Layer 2 of a small transformer language model trained on English Wikipedia (16 layers, counted from 0, width 96).
A neuron's activation on a vector x is SiLU(gate . x) times (in . x), where the dot is the dot product.
The model reads these tokens: "oted" " Out" " Day" " " "4" " |" "\n" "|" " #" "2" " |" " ?" "?" "?" "?" "," " " "2" "0" "0" "0" " |" " South" " Team" " |" " North" " Team"

The vector x that enters this layer's MLP at each token. A number n stands for (n - 500) times 0.0037.
0 "oted": 344 860 454 431 462 533 446 814 528 367 494 379 511 402 497 454 204 557 538 520 599 549 271 482 508 472 540 429 349 419 423 395 510 479 669 524 455 501 454 553 612 547 526 520 481 319 398 424 438 397 536 722 628 504 369 522 512 504 462 428 643 375 563 508 559 437 607 408 502 494 386 538 443 464 478 531 459 597 504 356 732 443 491 599 414 353 325 287 431 502 370 444 564 557 454 484
1 " Out": 584 678 522 31 348 645 603 468 533 612 581 521 504 446 514 545 392 463 457 443 486 579 471 602 531 451 513 194 464 554 545 375 478 623 570 528 540 544 433 678 453 507 270 469 557 342 376 473 546 437 562 557 534 514 342 476 575 479 528 390 522 472 488 459 491 540 756 470 417 443 327 504 541 408 573 528 486 447 496 328 674 500 495 662 457 426 447 227 630 373 395 574 542 550 587 522
2 " Day": 546 596 618 221 288 447 595 616 398 656 481 727 535 549 589 566 445 549 495 448 519 556 337 515 470 404 550 362 369 533 547 480 506 582 603 586 468 692 461 591 562 496 375 416 672 354 539 441 461 455 429 584 492 604 298 517 538 474 448 333 553 612 423 467 503 451 576 502 494 446 412 561 479 461 586 497 541 398 531 350 630 663 440 660 447 324 386 236 565 628 489 631 490 625 585 514
3 " ": 479 533 383 295 408 429 422 549 590 409 434 570 569 467 534 501 543 557 330 356 397 468 327 451 422 393 487 331 409 366 424 424 417 564 508 508 606 562 518 556 514 625 547 469 509 401 513 368 572 480 477 574 527 474 341 594 447 534 467 468 486 448 508 508 673 401 565 624 576 444 467 480 569 540 552 396 530 425 500 451 605 393 494 338 396 477 388 433 505 447 502 578 602 702 575 511
4 "4": 499 649 453 492 408 422 471 544 539 634 560 627 500 567 509 475 541 622 507 345 461 518 576 417 443 429 610 392 442 442 384 460 346 519 559 500 539 594 509 571 467 559 524 464 618 464 478 342 510 594 498 560 372 587 498 438 483 634 376 433 460 572 349 664 703 519 544 362 498 514 473 421 483 587 478 411 577 345 418 436 668 401 625 477 592 544 458 424 598 509 441 508 528 511 600 570
5 " |": 494 488 429 446 564 455 526 389 528 424 485 550 537 485 508 558 557 436 519 486 497 498 574 450 665 300 540 495 417 411 216 616 458 476 569 513 480 565 496 552 556 660 464 526 508 412 516 461 548 365 482 710 485 512 515 621 552 601 405 460 493 581 481 509 423 524 574 633 535 551 480 516 595 445 427 445 477 570 508 466 604 517 538 662 466 544 484 542 463 547 410 327 544 542 440 518
6 "\n": 570 630 504 415 556 380 406 466 461 559 499 411 484 419 603 597 531 592 569 576 508 361 623 448 755 607 515 393 401 480 506 718 404 459 607 454 589 632 548 590 515 600 454 411 549 369 431 419 684 456 433 553 543 447 557 687 538 509 374 580 470 507 653 431 605 524 479 593 607 478 518 586 514 650 393 514 553 441 671 438 534 554 552 466 529 638 649 516 310 540 554 716 507 571 547 420
7 "|": 494 583 458 640 550 473 526 316 527 628 400 388 534 442 481 515 463 467 529 518 404 462 607 480 627 578 495 529 549 438 401 680 460 536 572 465 665 541 449 599 712 618 392 523 494 395 484 490 709 267 499 576 648 402 494 652 569 519 505 497 422 501 520 438 479 536 581 491 500 407 603 452 586 578 399 377 513 666 556 509 554 492 564 554 675 356 470 553 404 510 520 460 488 508 442 534
8 " #": 465 452 442 293 476 432 564 268 485 717 442 557 528 444 577 450 547 558 584 509 395 419 415 442 583 556 483 437 394 289 479 677 445 609 514 497 432 457 439 640 733 485 377 387 507 581 421 382 575 490 496 381 651 459 516 373 533 551 389 509 510 637 479 552 603 368 491 589 592 423 394 512 428 574 426 417 731 499 529 506 560 509 511 497 460 317 371 375 369 470 486 645 559 563 695 521
9 "2": 437 542 440 526 423 533 499 348 475 645 605 412 564 484 534 501 625 539 574 443 421 417 513 468 495 493 692 355 421 320 361 447 446 498 443 514 574 559 603 623 457 527 499 444 657 527 401 321 629 610 526 537 630 537 517 331 423 571 419 472 338 413 488 640 519 531 557 377 494 575 510 394 413 647 501 464 521 583 434 467 564 498 544 504 544 472 548 476 585 480 373 480 599 491 603 588
10 " |": 568 492 432 506 474 532 531 369 502 528 495 531 533 502 515 559 692 432 510 534 437 494 578 445 712 306 573 514 404 342 222 656 460 478 525 563 505 543 564 561 558 652 424 503 521 406 418 473 538 421 477 615 497 527 496 488 504 607 475 364 462 592 479 513 373 575 523 604 496 500 483 536 542 432 438 457 528 645 556 563 578 589 506 615 458 452 526 591 494 527 403 342 548 541 469 544
11 " ?": 467 374 509 273 605 340 397 387 537 533 397 567 507 447 591 390 555 529 528 456 453 460 324 396 401 441 552 395 390 407 437 513 504 324 554 563 702 470 490 575 542 520 612 533 606 389 400 429 549 549 454 561 397 682 364 650 505 477 461 394 486 558 513 516 550 493 456 490 568 608 398 417 440 610 412 577 701 371 632 477 510 568 561 580 525 197 460 393 517 638 545 649 553 426 587 530
12 "?": 544 503 435 141 586 234 408 342 549 630 481 550 531 503 532 468 506 484 637 448 430 423 455 442 477 399 541 401 385 449 402 607 513 321 588 537 684 649 549 522 691 484 454 506 570 600 581 457 643 593 431 499 483 484 463 623 564 500 586 467 465 491 580 515 624 490 426 520 564 603 648 275 387 537 362 548 729 379 513 465 637 571 486 600 445 364 539 303 525 529 428 542 558 511 570 525
13 "?": 545 505 445 184 567 256 414 333 543 635 483 548 532 497 526 467 494 477 657 445 432 422 435 446 476 404 542 388 380 448 396 607 534 320 582 543 679 658 557 529 701 480 465 503 564 593 580 458 638 587 430 497 488 492 474 633 561 501 588 461 474 488 596 519 599 494 442 523 572 605 648 282 390 534 345 550 731 359 511 473 660 565 484 611 453 364 538 294 527 519 432 512 556 525 574 528
14 "?": 543 510 452 201 550 270 422 324 547 634 485 549 534 495 523 469 484 471 660 440 432 420 422 445 473 401 539 386 381 451 392 602 550 321 576 547 675 667 563 534 707 480 474 503 560 587 584 458 637 582 427 498 491 497 485 646 560 502 587 458 483 492 602 520 583 498 453 525 580 604 652 285 395 530 340 549 730 348 502 478 677 563 479 621 456 372 542 299 530 512 438 492 554 534 579 532
15 ",": 527 457 497 424 448 430 566 351 372 667 620 536 520 539 489 506 659 614 403 490 498 481 461 527 537 344 663 402 413 357 453 515 525 282 690 532 637 617 569 548 526 500 386 499 472 453 519 541 563 348 428 449 526 503 438 381 558 585 453 527 487 477 605 396 469 584 521 544 597 429 467 549 548 528 413 467 572 462 587 567 825 599 704 416 482 557 528 592 351 491 400 492 471 563 474 484
16 " ": 535 358 371 409 435 455 370 355 439 564 427 496 553 469 546 498 572 561 463 424 359 513 357 491 392 503 493 370 461 291 412 449 459 547 477 532 675 557 564 590 530 611 545 466 528 399 496 382 595 441 501 500 623 487 367 577 422 545 519 495 483 414 618 529 568 411 582 650 568 511 488 480 572 599 412 399 579 359 602 560 635 452 525 348 469 403 431 477 511 426 504 506 590 674 556 479
17 "2": 470 468 389 568 424 519 448 255 392 596 615 379 565 470 533 457 574 524 647 451 432 463 587 547 436 496 656 371 472 349 386 444 491 516 455 472 597 589 518 607 430 529 441 491 629 565 407 318 613 574 463 527 599 554 526 360 417 593 396 473 351 440 544 657 546 518 612 381 513 599 509 387 437 654 512 434 511 441 452 460 614 482 560 511 545 581 472 454 557 474 389 473 622 497 598 550
18 "0": 497 560 493 326 497 516 492 556 351 598 497 413 532 577 578 382 628 499 546 490 443 515 553 528 407 551 615 532 344 593 322 465 441 421 451 610 611 627 608 539 476 504 614 375 537 328 303 410 592 540 535 477 568 645 548 439 442 560 528 453 501 415 595 562 404 580 511 490 721 480 736 323 580 589 533 462 560 588 514 358 754 354 445 566 608 506 359 484 496 394 507 446 518 469 619 403
19 "0": 419 602 462 348 518 423 477 453 289 612 497 387 528 593 533 410 608 487 439 462 422 542 594 543 426 510 590 487 356 563 318 469 410 392 470 602 603 630 647 552 488 508 619 391 539 454 297 375 613 564 534 520 519 628 509 373 434 555 491 430 549 403 537 551 458 582 555 461 696 518 625 350 610 590 467 465 581 480 529 402 796 356 448 621 608 548 364 403 497 422 483 468 557 467 616 487
20 "0": 404 618 458 363 507 402 466 434 274 607 493 386 526 587 524 418 591 485 416 460 421 539 591 554 429 505 578 469 365 555 323 463 400 380 474 596 599 630 657 553 484 510 622 400 540 487 311 371 616 562 529 539 506 628 500 360 433 554 480 426 561 406 523 554 477 569 569 459 683 532 589 363 613 579 441 469 587 448 529 410 799 359 453 624 606 561 367 383 498 427 475 463 567 467 618 505
21 " |": 570 447 454 417 515 499 491 389 426 563 486 498 528 502 523 533 657 401 556 516 467 473 554 491 681 327 565 528 426 397 236 644 506 446 524 574 525 574 584 533 527 642 389 509 516 421 463 487 551 404 470 639 493 566 478 548 535 611 462 412 516 590 534 533 369 581 553 633 565 546 504 522 578 406 402 474 519 549 578 559 686 550 522 652 462 522 421 533 450 452 427 233 541 547 461 497
22 " South": 649 463 558 397 516 263 436 432 304 507 454 607 510 425 561 480 394 573 396 564 516 634 514 551 422 401 521 486 503 247 410 489 438 589 529 499 495 601 477 655 601 520 405 451 702 474 590 473 506 467 542 578 420 599 420 435 598 475 452 401 369 512 523 626 408 550 519 476 472 347 450 617 635 543 531 363 478 353 483 423 647 462 645 686 593 350 429 300 597 635 379 486 446 505 468 559
23 " Team": 669 468 641 232 201 439 519 488 299 430 494 674 518 491 594 398 507 527 453 492 531 523 494 489 467 510 460 527 496 491 448 541 560 506 591 442 527 541 506 647 572 476 487 368 530 573 281 465 619 367 451 578 407 546 499 466 598 547 482 237 386 565 531 612 292 382 593 470 617 318 380 495 563 461 556 506 493 505 523 440 724 732 430 529 583 268 488 320 407 502 448 479 553 476 606 469
24 " |": 609 398 438 472 421 523 492 417 443 532 455 528 531 481 523 511 597 439 545 531 508 455 482 527 642 383 560 492 407 361 246 685 469 397 540 559 508 520 589 549 514 646 351 497 529 465 447 457 534 421 448 584 472 583 477 515 511 606 418 394 477 589 534 509 397 531 587 645 523 551 533 555 546 394 378 498 527 537 571 539 655 554 554 649 463 463 501 524 445 427 366 214 575 533 450 497
25 " North": 628 552 581 408 457 283 397 402 399 494 472 557 498 407 545 513 391 589 374 568 530 512 312 495 406 398 558 480 553 296 418 490 396 652 565 445 501 618 481 652 545 553 388 452 719 542 482 485 554 470 601 553 432 589 405 528 609 459 440 400 329 498 488 586 333 577 547 422 392 289 498 554 599 516 516 398 501 388 451 415 615 557 659 598 594 400 503 367 557 659 376 480 486 466 412 548
26 " Team": 667 449 631 232 217 442 507 526 291 425 492 686 513 493 593 393 512 535 463 499 534 521 479 495 459 523 472 522 494 480 441 540 542 505 601 444 525 538 503 644 560 476 474 359 534 591 280 466 629 374 458 583 389 541 474 449 603 540 481 256 341 562 529 611 310 377 577 469 612 325 373 491 558 467 557 522 490 517 529 440 711 733 437 500 579 243 504 325 404 515 440 495 555 463 589 484

Each question shows the input weights of one neuron of the MLP. A number n stands for (n - 500) times 0.0012.

n94 gate: 521 746 193 633 427 545 491 443 503 435 704 580 397 473 527 503 577 703 528 599 441 509 599 384 511 335 382 432 429 430 525 383 527 287 479 469 503 473 515 543 464 497 554 453 533 414 353 316 358 506 538 447 615 556 572 423 605 662 621 346 643 480 419 581 508 443 405 386 400 451 588 374 432 524 550 584 529 729 374 436 509 461 509 217 589 517 552 497 453 517 356 583 429 576 532 547
n94 in: 555 645 187 526 419 517 434 534 432 405 605 635 512 485 368 371 555 687 449 497 503 417 670 456 503 579 377 481 353 443 589 413 615 399 593 425 467 334 491 572 435 520 567 433 424 319 405 303 412 384 452 482 432 656 627 406 563 584 602 340 614 406 334 579 522 483 434 422 376 544 669 455 397 576 490 664 616 713 394 405 465 543 622 246 541 550 482 468 513 509 359 459 551 537 467 439
On which three tokens does it fire most, strongest first? 4 "4", 9 "2", 0 "oted"

n76 gate: 390 460 360 404 362 554 511 554 611 511 519 440 306 715 612 326 439 697 441 534 610 486 301 417 592 689 651 781 544 448 526 602 567 561 260 453 465 400 680 584 673 639 330 597 532 379 382 593 579 546 622 465 302 511 534 449 478 562 468 545 282 606 658 414 598 558 321 405 439 568 396 416 517 315 534 415 643 410 522 500 375 661 392 271 368 483 724 703 452 530 503 520 525 286 538 748
n76 in: 385 427 398 421 430 652 453 454 446 500 524 574 447 638 593 219 413 527 378 512 557 526 317 357 521 652 583 742 489 436 592 544 585 602 366 477 430 434 610 500 550 695 233 630 438 433 511 650 516 414 596 545 368 594 500 453 510 547 503 634 302 611 668 582 575 634 322 557 477 428 503 484 512 487 469 353 820 525 655 542 324 651 394 431 482 440 696 573 565 552 415 581 535 473 516 728
On which token does it fire most, and how strongly? 20 "0", at about 0.21

n314 gate: 473 455 518 394 542 601 558 527 674 503 376 474 593 521 491 521 362 482 405 618 521 285 565 532 333 548 536 512 250 381 590 558 571 714 609 545 566 405 600 454 437 673 491 314 255 369 468 435 646 571 451 512 479 509 405 540 491 376 449 434 491 514 578 482 427 559 345 363 662 517 550 578 534 308 587 654 510 457 256 468 387 634 546 566 484 471 617 437 537 386 469 443 398 352 552 628
n314 in: 584 500 435 473 355 590 497 475 607 352 488 519 551 455 424 374 463 529 451 508 535 424 667 592 446 548 472 581 255 369 547 572 572 579 377 520 478 430 461 443 559 549 308 582 260 437 383 547 522 654 503 481 381 511 340 422 408 383 571 408 538 306 511 492 542 457 310 293 633 471 638 618 463 528 468 438 457 343 454 359 407 660 511 567 487 524 508 468 433 558 411 548 417 392 440 660
It fires most on token 16 " "

n169 gate: 451 528 348 490 364 378 785 380 586 424 397 559 525 486 542 386 684 715 395 351 648 387 490 476 703 564 352 445 378 753 558 274 343 461 507 639 374 493 601 532 535 515 322 489 538 317 530 591 291 619 691 439 511 465 524 511 684 496 507 466 573 466 454 465 621 577 622 576 465 483 500 445 507 259 489 566 291 564 381 451 525 479 705 384 412 588 598 595 250 513 271 691 641 518 452 374
n169 in: 459 559 281 411 392 294 612 319 503 319 507 560 459 490 514 411 669 531 472 387 637 483 616 394 610 478 267 426 508 690 589 269 412 616 497 559 450 575 557 682 455 489 392 504 578 343 347 631 267 702 733 367 435 349 526 511 641 663 576 629 546 595 517 555 548 546 692 447 483 549 475 477 542 503 393 619 378 497 391 442 500 452 523 411 442 556 579 628 221 583 241 630 611 507 480 424
On which token does it fire most, and how strongly? 1 " Out", at about 0.3

n265 gate: 450 511 365 317 622 521 494 461 492 442 579 440 663 458 601 467 508 477 494 492 468 607 582 532 420 397 486 378 425 279 404 480 642 623 491 420 316 472 472 592 511 509 311 503 500 423 503 663 500 511 606 524 348 453 349 560 259 517 410 462 656 532 590 564 436 388 594 320 302 457 369 500 387 469 465 603 521 446 489 661 483 494 533 461 620 438 543 376 474 560 484 601 607 321 516 471
n265 in: 543 478 400 587 449 503 411 584 485 574 536 543 563 899 318 553 470 678 432 488 564 597 618 352 383 443 556 513 378 351 659 506 796 534 484 589 494 388 515 659 497 718 534 562 596 627 530 458 428 659 579 482 462 433 503 305 474 570 553 437 523 533 344 453 544 473 271 309 387 509 406 597 591 454 506 469 500 647 631 553 519 460 479 565 500 366 518 404 539 591 667 562 628 468 415 615
On which token does it fire most, and how strongly? 22 " South", at about 0.16

n266 gate: 552 536 376 563 507 613 594 536 382 446 353 474 520 399 592 523 608 447 483 454 507 297 555 519 611 458 588 655 412 678 554 293 555 435 255 527 611 588 420 477 556 715 545 483 649 427 625 703 629 298 624 544 533 644 601 607 694 480 579 664 497 400 428 598 474 450 430 520 441 565 343 417 549 604 548 532 475 563 533 295 409 647 405 281 453 716 340 688 567 466 694 360 407 497 608 490
n266 in: 500 662 352 651 440 506 450 366 468 524 507 487 606 333 365 476 593 540 446 608 695 372 562 605 605 419 398 344 416 685 636 292 588 366 390 537 478 622 477 698 576 489 617 507 630 383 315 500 478 395 538 382 474 371 538 379 574 390 523 538 531 613 391 536 494 503 530 601 377 534 449 551 204 604 514 480 667 766 483 252 594 399 455 349 421 582 465 550 547 383 569 494 452 620 669 303
Its two highest activations, in order, are on tokens 22 " South", 25 " North"

n5 gate: 393 556 437 429 545 354 356 396 630 492 353 297 545 674 638 507 335 568 462 549 435 697 465 436 537 384 415 336 442 529 608 443 471 700 564 519 203 392 591 447 582 500 474 365 375 526 311 581 610 559 216 525 504 413 493 618 492 579 511 614 439 461 366 688 510 359 708 591 683 373 566 576 712 452 442 651 532 693 439 350 302 725 594 485 410 433 457 351 439 406 628 813 573 560 280 726
n5 in: 468 555 736 469 555 643 344 366 592 496 602 287 493 326 394 559 576 397 567 503 470 696 640 591 546 313 533 474 407 313 564 770 493 757 643 379 672 362 486 563 689 488 482 564 446 323 465 350 556 601 461 409 300 347 399 511 355 386 617 643 665 688 257 648 535 407 393 737 580 617 440 493 483 482 523 446 617 615 315 469 377 561 444 409 516 552 497 510 575 385 535 720 521 335 289 614
It fires most on token 8 " #"

n347 gate: 568 579 381 448 586 465 476 575 715 360 610 533 572 510 514 421 658 607 517 235 479 707 586 493 373 540 381 332 519 421 380 483 591 456 252 459 411 272 390 583 346 515 544 595 480 452 850 507 565 459 569 609 599 687 582 469 650 514 531 487 763 454 432 446 575 432 604 556 414 477 592 497 443 628 394 264 614 421 556 388 479 615 414 510 567 497 585 314 482 440 484 258 387 435 718 486
n347 in: 555 539 392 410 553 408 404 559 747 471 627 616 504 657 538 481 662 663 507 313 539 654 500 463 312 605 416 378 340 453 417 404 631 368 302 447 433 172 445 585 314 538 483 515 541 496 763 381 610 437 588 598 577 671 523 439 589 362 500 386 767 427 430 479 524 444 582 532 395 507 576 551 507 507 326 303 624 319 557 422 368 507 378 507 603 477 584 390 597 268 487 262 445 518 673 489
Its two highest activations, in order, are on tokens 4 "4", 3 " "

n359 gate: 546 473 401 431 717 620 517 556 356 514 407 561 470 398 388 600 475 369 527 478 456 470 519 373 340 472 477 612 603 564 415 393 604 621 510 473 611 628 591 426 579 468 533 339 409 265 451 660 276 484 589 328 629 529 665 463 571 460 526 573 476 415 553 621 500 559 470 396 400 603 370 250 728 337 514 703 521 259 476 777 547 392 503 520 544 472 604 491 469 423 645 597 323 663 593 528
n359 in: 428 573 483 276 705 632 331 435 383 543 536 436 590 729 252 531 471 608 412 519 338 565 529 311 390 485 431 479 462 487 536 458 629 428 371 559 444 531 507 321 483 541 290 357 422 587 325 753 530 476 527 507 225 527 493 493 447 535 407 603 287 513 390 606 581 555 272 402 573 402 379 293 696 561 482 442 537 345 416 584 532 534 633 510 715 375 428 424 397 522 638 601 470 649 433 633
Its two highest activations, in order, are on tokens 24 " |", 0 "oted"

n293 gate: 333 574 691 465 483 619 431 346 510 490 584 592 591 864 510 401 538 493 624 519 562 493 569 244 589 558 477 559 631 360 364 551 643 597 266 337 558 658 477 667 631 565 705 570 583 575 596 510 352 370 581 568 483 513 381 335 366 381 550 542 400 423 580 653 556 659 548 497 409 525 458 461 465 440 430 686 637 632 503 557 610 633 507 292 530 680 429 423 286 437 455 545 575 534 419 539
n293 in: 304 569 745 605 478 500 622 372 594 545 683 442 601 628 579 514 711 644 468 568 503 607 370 303 437 712 418 684 668 500 370 599 578 472 357 541 464 597 580 574 585 392 825 604 649 490 590 419 563 569 457 661 632 497 464 539 590 497 601 491 510 524 447 562 453 548 670 602 437 616 604 552 456 522 578 612 510 497 417 447 625 475 588 447 525 413 590 581 345 380 485 485 635 576 427 391
On which three tokens does it fire most, strongest first? 9 "2", 1 " Out", 17 "2"

n146 gate: 355 592 690 402 459 287 425 398 688 681 721 686 518 325 610 749 524 314 353 744 519 478 310 511 517 484 394 519 749 575 496 493 457 467 545 489 504 533 626 575 621 535 641 572 779 336 621 530 433 522 355 713 636 543 521 699 590 626 581 620 534 391 500 653 426 483 515 519 478 444 470 696 675 402 580 424 543 461 597 477 688 416 386 445 526 703 465 465 719 229 598 545 554 537 507 454
n146 in: 398 479 616 402 476 449 357 490 490 546 557 580 534 309 678 595 432 333 359 686 486 548 420 566 497 515 483 493 836 609 450 437 483 493 458 510 493 503 450 591 675 548 662 670 699 284 660 620 415 456 265 794 609 684 559 664 587 614 627 691 468 428 480 575 359 545 462 476 493 552 539 693 657 476 511 412 441 470 713 496 595 452 570 456 549 624 461 500 662 276 657 490 520 559 497 335
It fires most on token 22 " South"

n166 gate: 500 400 430 657 451 466 553 461 447 416 377 648 676 554 464 421 385 651 469 437 503 406 349 494 536 458 494 600 476 629 368 469 557 403 423 178 380 521 423 540 555 513 530 396 560 420 523 484 465 400 435 380 570 556 622 543 435 641 743 488 563 430 551 642 596 511 602 469 534 557 522 482 659 566 487 386 333 550 491 561 460 678 556 388 600 546 558 413 656 664 595 394 423 748 309 379
n166 in: 564 442 687 641 525 434 400 573 500 358 372 509 607 466 564 393 552 503 613 342 534 402 451 479 385 336 476 557 367 444 500 609 382 390 503 469 441 589 572 394 574 516 446 414 597 531 572 497 582 320 349 500 512 503 456 478 381 391 804 409 380 550 534 549 468 732 684 478 506 474 440 423 709 555 376 403 203 709 475 484 447 491 539 298 604 433 529 591 576 663 474 578 503 506 494 468
On which three tokens does it fire most, strongest first? 1 " Out", 8 " #", 7 "|"

n159 gate: 578 413 455 626 356 479 412 803 777 577 496 423 568 440 613 433 649 676 666 585 546 335 514 543 363 419 530 635 437 624 415 557 604 362 576 390 420 279 482 343 282 516 374 492 329 531 691 539 640 534 409 623 710 548 493 400 416 397 677 475 697 604 361 552 500 582 680 466 462 472 516 573 658 823 656 463 460 551 718 388 481 623 555 616 235 608 471 396 608 574 715 610 522 720 427 575
n159 in: 362 610 485 377 633 675 474 267 323 379 382 496 397 573 460 605 455 265 500 521 496 847 545 560 423 685 423 353 443 411 553 396 366 595 370 633 415 679 687 638 639 476 536 485 511 630 446 481 437 449 528 369 408 529 514 616 646 533 320 542 315 384 591 325 510 302 489 399 478 424 500 475 442 188 287 558 500 556 313 636 477 522 546 394 719 486 591 640 308 500 290 313 386 434 614 515
Its two highest activations, in order, are on tokens 11 " ?", 4 "4"

n115 gate: 474 537 534 485 588 350 427 576 503 411 546 538 574 537 534 444 637 484 403 438 473 487 493 381 699 351 503 600 608 551 582 465 420 534 412 433 465 295 477 562 471 548 443 454 614 428 266 413 470 589 317 475 453 467 455 436 548 545 595 485 359 523 550 336 525 669 644 570 577 510 544 421 429 352 650 503 627 434 358 447 538 508 520 429 523 445 465 540 419 517 685 530 541 556 347 550
n115 in: 454 484 535 390 514 405 386 565 455 539 548 338 298 481 505 502 505 320 494 592 609 287 436 442 575 444 396 612 317 537 477 492 355 451 514 630 387 568 527 544 511 424 487 537 627 492 494 331 526 674 550 468 421 369 576 528 762 519 484 492 508 393 426 549 522 523 611 567 618 350 650 640 612 530 503 587 412 600 394 506 520 484 495 456 473 432 440 599 441 360 406 461 441 387 466 368
It fires most on token 18 "0"

n374 gate: 468 462 633 586 629 541 350 451 611 685 506 399 369 413 478 481 495 370 441 327 481 500 434 552 475 386 367 522 321 413 612 500 621 465 495 374 437 508 481 528 467 401 610 370 613 522 572 514 523 435 550 545 576 715 529 711 483 585 519 356 450 534 541 465 443 438 691 494 432 639 463 679 642 336 472 430 538 521 508 465 603 562 366 495 529 591 438 451 461 411 466 438 534 640 466 406
n374 in: 548 352 560 537 649 497 500 602 523 577 544 409 242 387 473 430 611 409 515 317 610 608 466 474 544 358 383 540 152 561 488 604 536 563 506 330 529 440 406 589 461 448 603 335 690 439 494 537 497 494 500 448 584 600 526 362 549 521 503 387 522 580 536 443 492 446 491 472 539 628 435 608 542 352 603 337 442 621 693 446 604 524 358 357 479 574 348 359 355 520 609 474 377 700 523 456
On which three tokens does it fire most, strongest first? 21 " |", 2 " Day", 0 "oted"

n179 gate: 536 662 542 577 424 534 537 446 642 241 581 427 491 479 395 495 525 634 568 548 506 515 607 480 497 583 524 358 380 654 500 527 506 497 682 445 359 351 380 671 563 519 689 398 615 610 630 330 466 488 399 477 542 509 523 414 460 467 485 428 645 440 458 524 526 605 646 552 653 554 646 529 455 536 689 435 513 552 488 417 659 610 633 327 444 274 408 494 454 480 403 296 287 479 430 472
n179 in: 648 587 464 580 569 536 549 452 422 217 478 500 533 363 288 524 500 612 706 536 473 575 635 460 527 599 419 260 413 561 522 476 521 512 651 430 575 411 406 688 521 445 582 379 518 646 601 432 391 414 364 483 539 564 466 469 512 582 512 379 651 451 482 607 521 551 643 655 614 593 627 506 341 518 661 405 526 445 491 449 589 494 685 351 444 329 566 469 518 388 369 381 410 434 607 422
It fires most on token 0 "oted"

n14 gate: 580 540 326 497 571 675 387 570 273 290 309 503 584 583 580 524 411 534 490 384 415 413 472 664 537 611 500 397 567 558 642 374 497 417 635 595 558 316 349 500 302 363 335 469 619 452 411 362 538 367 212 393 416 664 619 544 428 358 379 683 293 583 440 400 500 342 602 343 651 557 497 487 563 457 587 517 504 416 333 741 640 527 646 477 518 516 494 535 610 472 423 411 608 422 471 542
n14 in: 417 551 517 503 507 604 280 560 253 400 552 477 611 684 550 644 471 572 386 440 401 560 358 691 463 590 510 410 612 637 622 589 447 427 609 762 510 296 437 606 480 410 437 507 752 524 436 531 648 597 266 393 550 572 635 630 510 293 318 720 265 500 420 257 444 341 548 503 608 570 570 621 563 530 597 400 608 465 479 625 607 520 526 460 467 407 503 487 555 503 503 376 536 415 415 602
On which token does it fire most, and how strongly? 10 " |", at about 0.1

n109 gate: 606 549 535 450 550 497 600 529 528 503 503 433 665 592 483 534 604 245 361 549 624 555 473 503 521 426 460 363 593 466 414 547 255 359 503 523 525 563 557 345 419 621 500 312 449 515 531 616 395 491 528 550 578 317 635 665 615 567 500 539 476 409 451 523 510 314 283 518 477 566 479 601 414 517 449 454 494 481 459 390 444 454 318 646 425 478 591 580 379 320 481 571 559 390 715 415
n109 in: 535 544 564 438 402 321 617 515 551 688 699 500 541 670 538 429 675 396 449 483 452 506 423 410 554 487 591 464 710 449 442 539 323 307 545 530 373 544 549 431 462 563 587 448 442 503 653 521 539 573 545 514 421 322 562 656 422 411 532 514 545 444 377 547 513 269 249 572 491 544 658 568 489 526 597 398 582 472 542 294 575 555 278 649 429 475 449 517 325 481 548 481 574 509 409 497
On which token does it fire most, and how strongly? 12 "?", at about 0.11

n230 gate: 475 375 390 476 461 497 441 610 479 400 621 608 497 605 445 530 408 458 543 500 432 312 555 543 452 485 594 469 411 524 543 508 434 470 604 539 487 390 386 368 508 533 456 497 623 573 588 248 487 395 626 377 569 505 593 517 486 273 489 596 420 331 586 440 539 531 500 576 628 461 586 226 492 456 557 470 524 463 435 529 596 577 664 348 589 447 338 495 628 505 487 448 500 291 470 671
n230 in: 532 518 408 433 503 418 472 468 459 423 563 695 370 620 570 489 505 604 569 594 577 435 512 488 434 497 663 536 372 522 484 454 448 520 657 548 606 475 475 475 467 462 421 458 572 459 540 329 505 615 471 406 515 422 394 482 551 437 487 599 358 457 465 415 583 557 599 515 550 343 604 342 420 525 635 582 562 502 263 654 497 555 527 400 502 392 457 680 559 519 531 370 485 460 449 568
On which three tokens does it fire most, strongest first? 12 "?", 13 "?", 14 "?"

n63 gate: 396 770 538 537 270 546 493 465 493 734 496 473 689 371 475 362 576 461 507 559 507 444 319 463 535 391 521 410 594 415 326 664 610 472 613 408 699 538 455 642 433 368 717 369 434 429 608 540 436 427 710 547 594 387 570 750 436 458 700 577 486 554 420 403 809 623 521 557 679 696 547 476 529 559 413 552 496 362 557 418 393 497 615 416 669 507 607 533 680 572 397 298 606 366 520 507
n63 in: 368 694 568 627 351 497 452 546 465 360 317 367 389 314 364 500 710 511 378 675 467 493 591 628 438 250 400 426 536 417 315 609 539 372 486 413 538 511 683 398 550 358 532 400 723 372 557 522 435 446 458 330 428 321 596 581 581 475 579 559 463 637 493 568 657 469 504 361 507 612 537 580 269 298 507 624 396 393 412 740 691 539 545 321 583 500 727 421 493 440 616 320 787 561 406 481
It fires most on token 14 "?"

n294 gate: 580 552 379 365 558 570 633 543 450 533 377 570 491 664 399 301 625 436 589 443 491 664 552 389 397 494 497 491 278 377 443 521 810 600 462 392 661 480 435 714 471 612 472 419 409 532 433 533 346 655 542 461 445 438 506 418 512 593 468 608 589 489 396 577 434 459 509 462 486 639 428 450 460 434 530 523 587 445 559 509 479 526 352 376 485 577 486 563 509 489 516 650 281 538 405 630
n294 in: 617 591 412 377 562 505 604 649 575 503 486 437 406 513 489 359 674 495 475 325 544 585 570 577 312 597 401 486 274 417 541 495 693 556 349 397 657 524 476 590 484 572 416 580 447 511 401 483 403 588 557 516 447 403 597 396 555 600 529 608 555 518 439 598 427 490 516 443 376 634 500 404 522 434 586 468 604 354 565 438 637 460 433 449 519 548 456 536 492 440 554 578 417 619 389 598
It fires most on token 7 "|"

n274 gate: 521 364 475 288 622 434 365 396 455 475 487 635 540 494 475 343 535 440 605 610 487 685 520 444 604 457 466 500 479 410 503 616 479 525 400 400 619 411 409 629 441 536 421 615 390 547 500 634 450 534 467 458 266 521 612 380 311 494 531 396 538 447 432 445 586 614 475 601 550 310 551 479 512 540 270 500 656 639 541 376 191 460 730 359 470 577 518 588 516 664 415 626 383 357 542 513
n274 in: 577 264 561 426 520 509 339 497 378 493 517 437 426 686 458 632 467 464 371 464 424 522 606 534 418 345 780 437 726 472 477 559 589 558 533 246 584 539 560 398 664 493 589 543 630 402 473 380 478 410 391 435 632 469 549 645 743 327 332 639 513 411 397 436 506 421 402 359 451 622 283 419 611 497 447 484 587 457 569 466 437 637 500 615 471 672 278 340 622 542 595 564 531 500 528 571
On which token does it fire most, and how strongly? 11 " ?", at about 0.26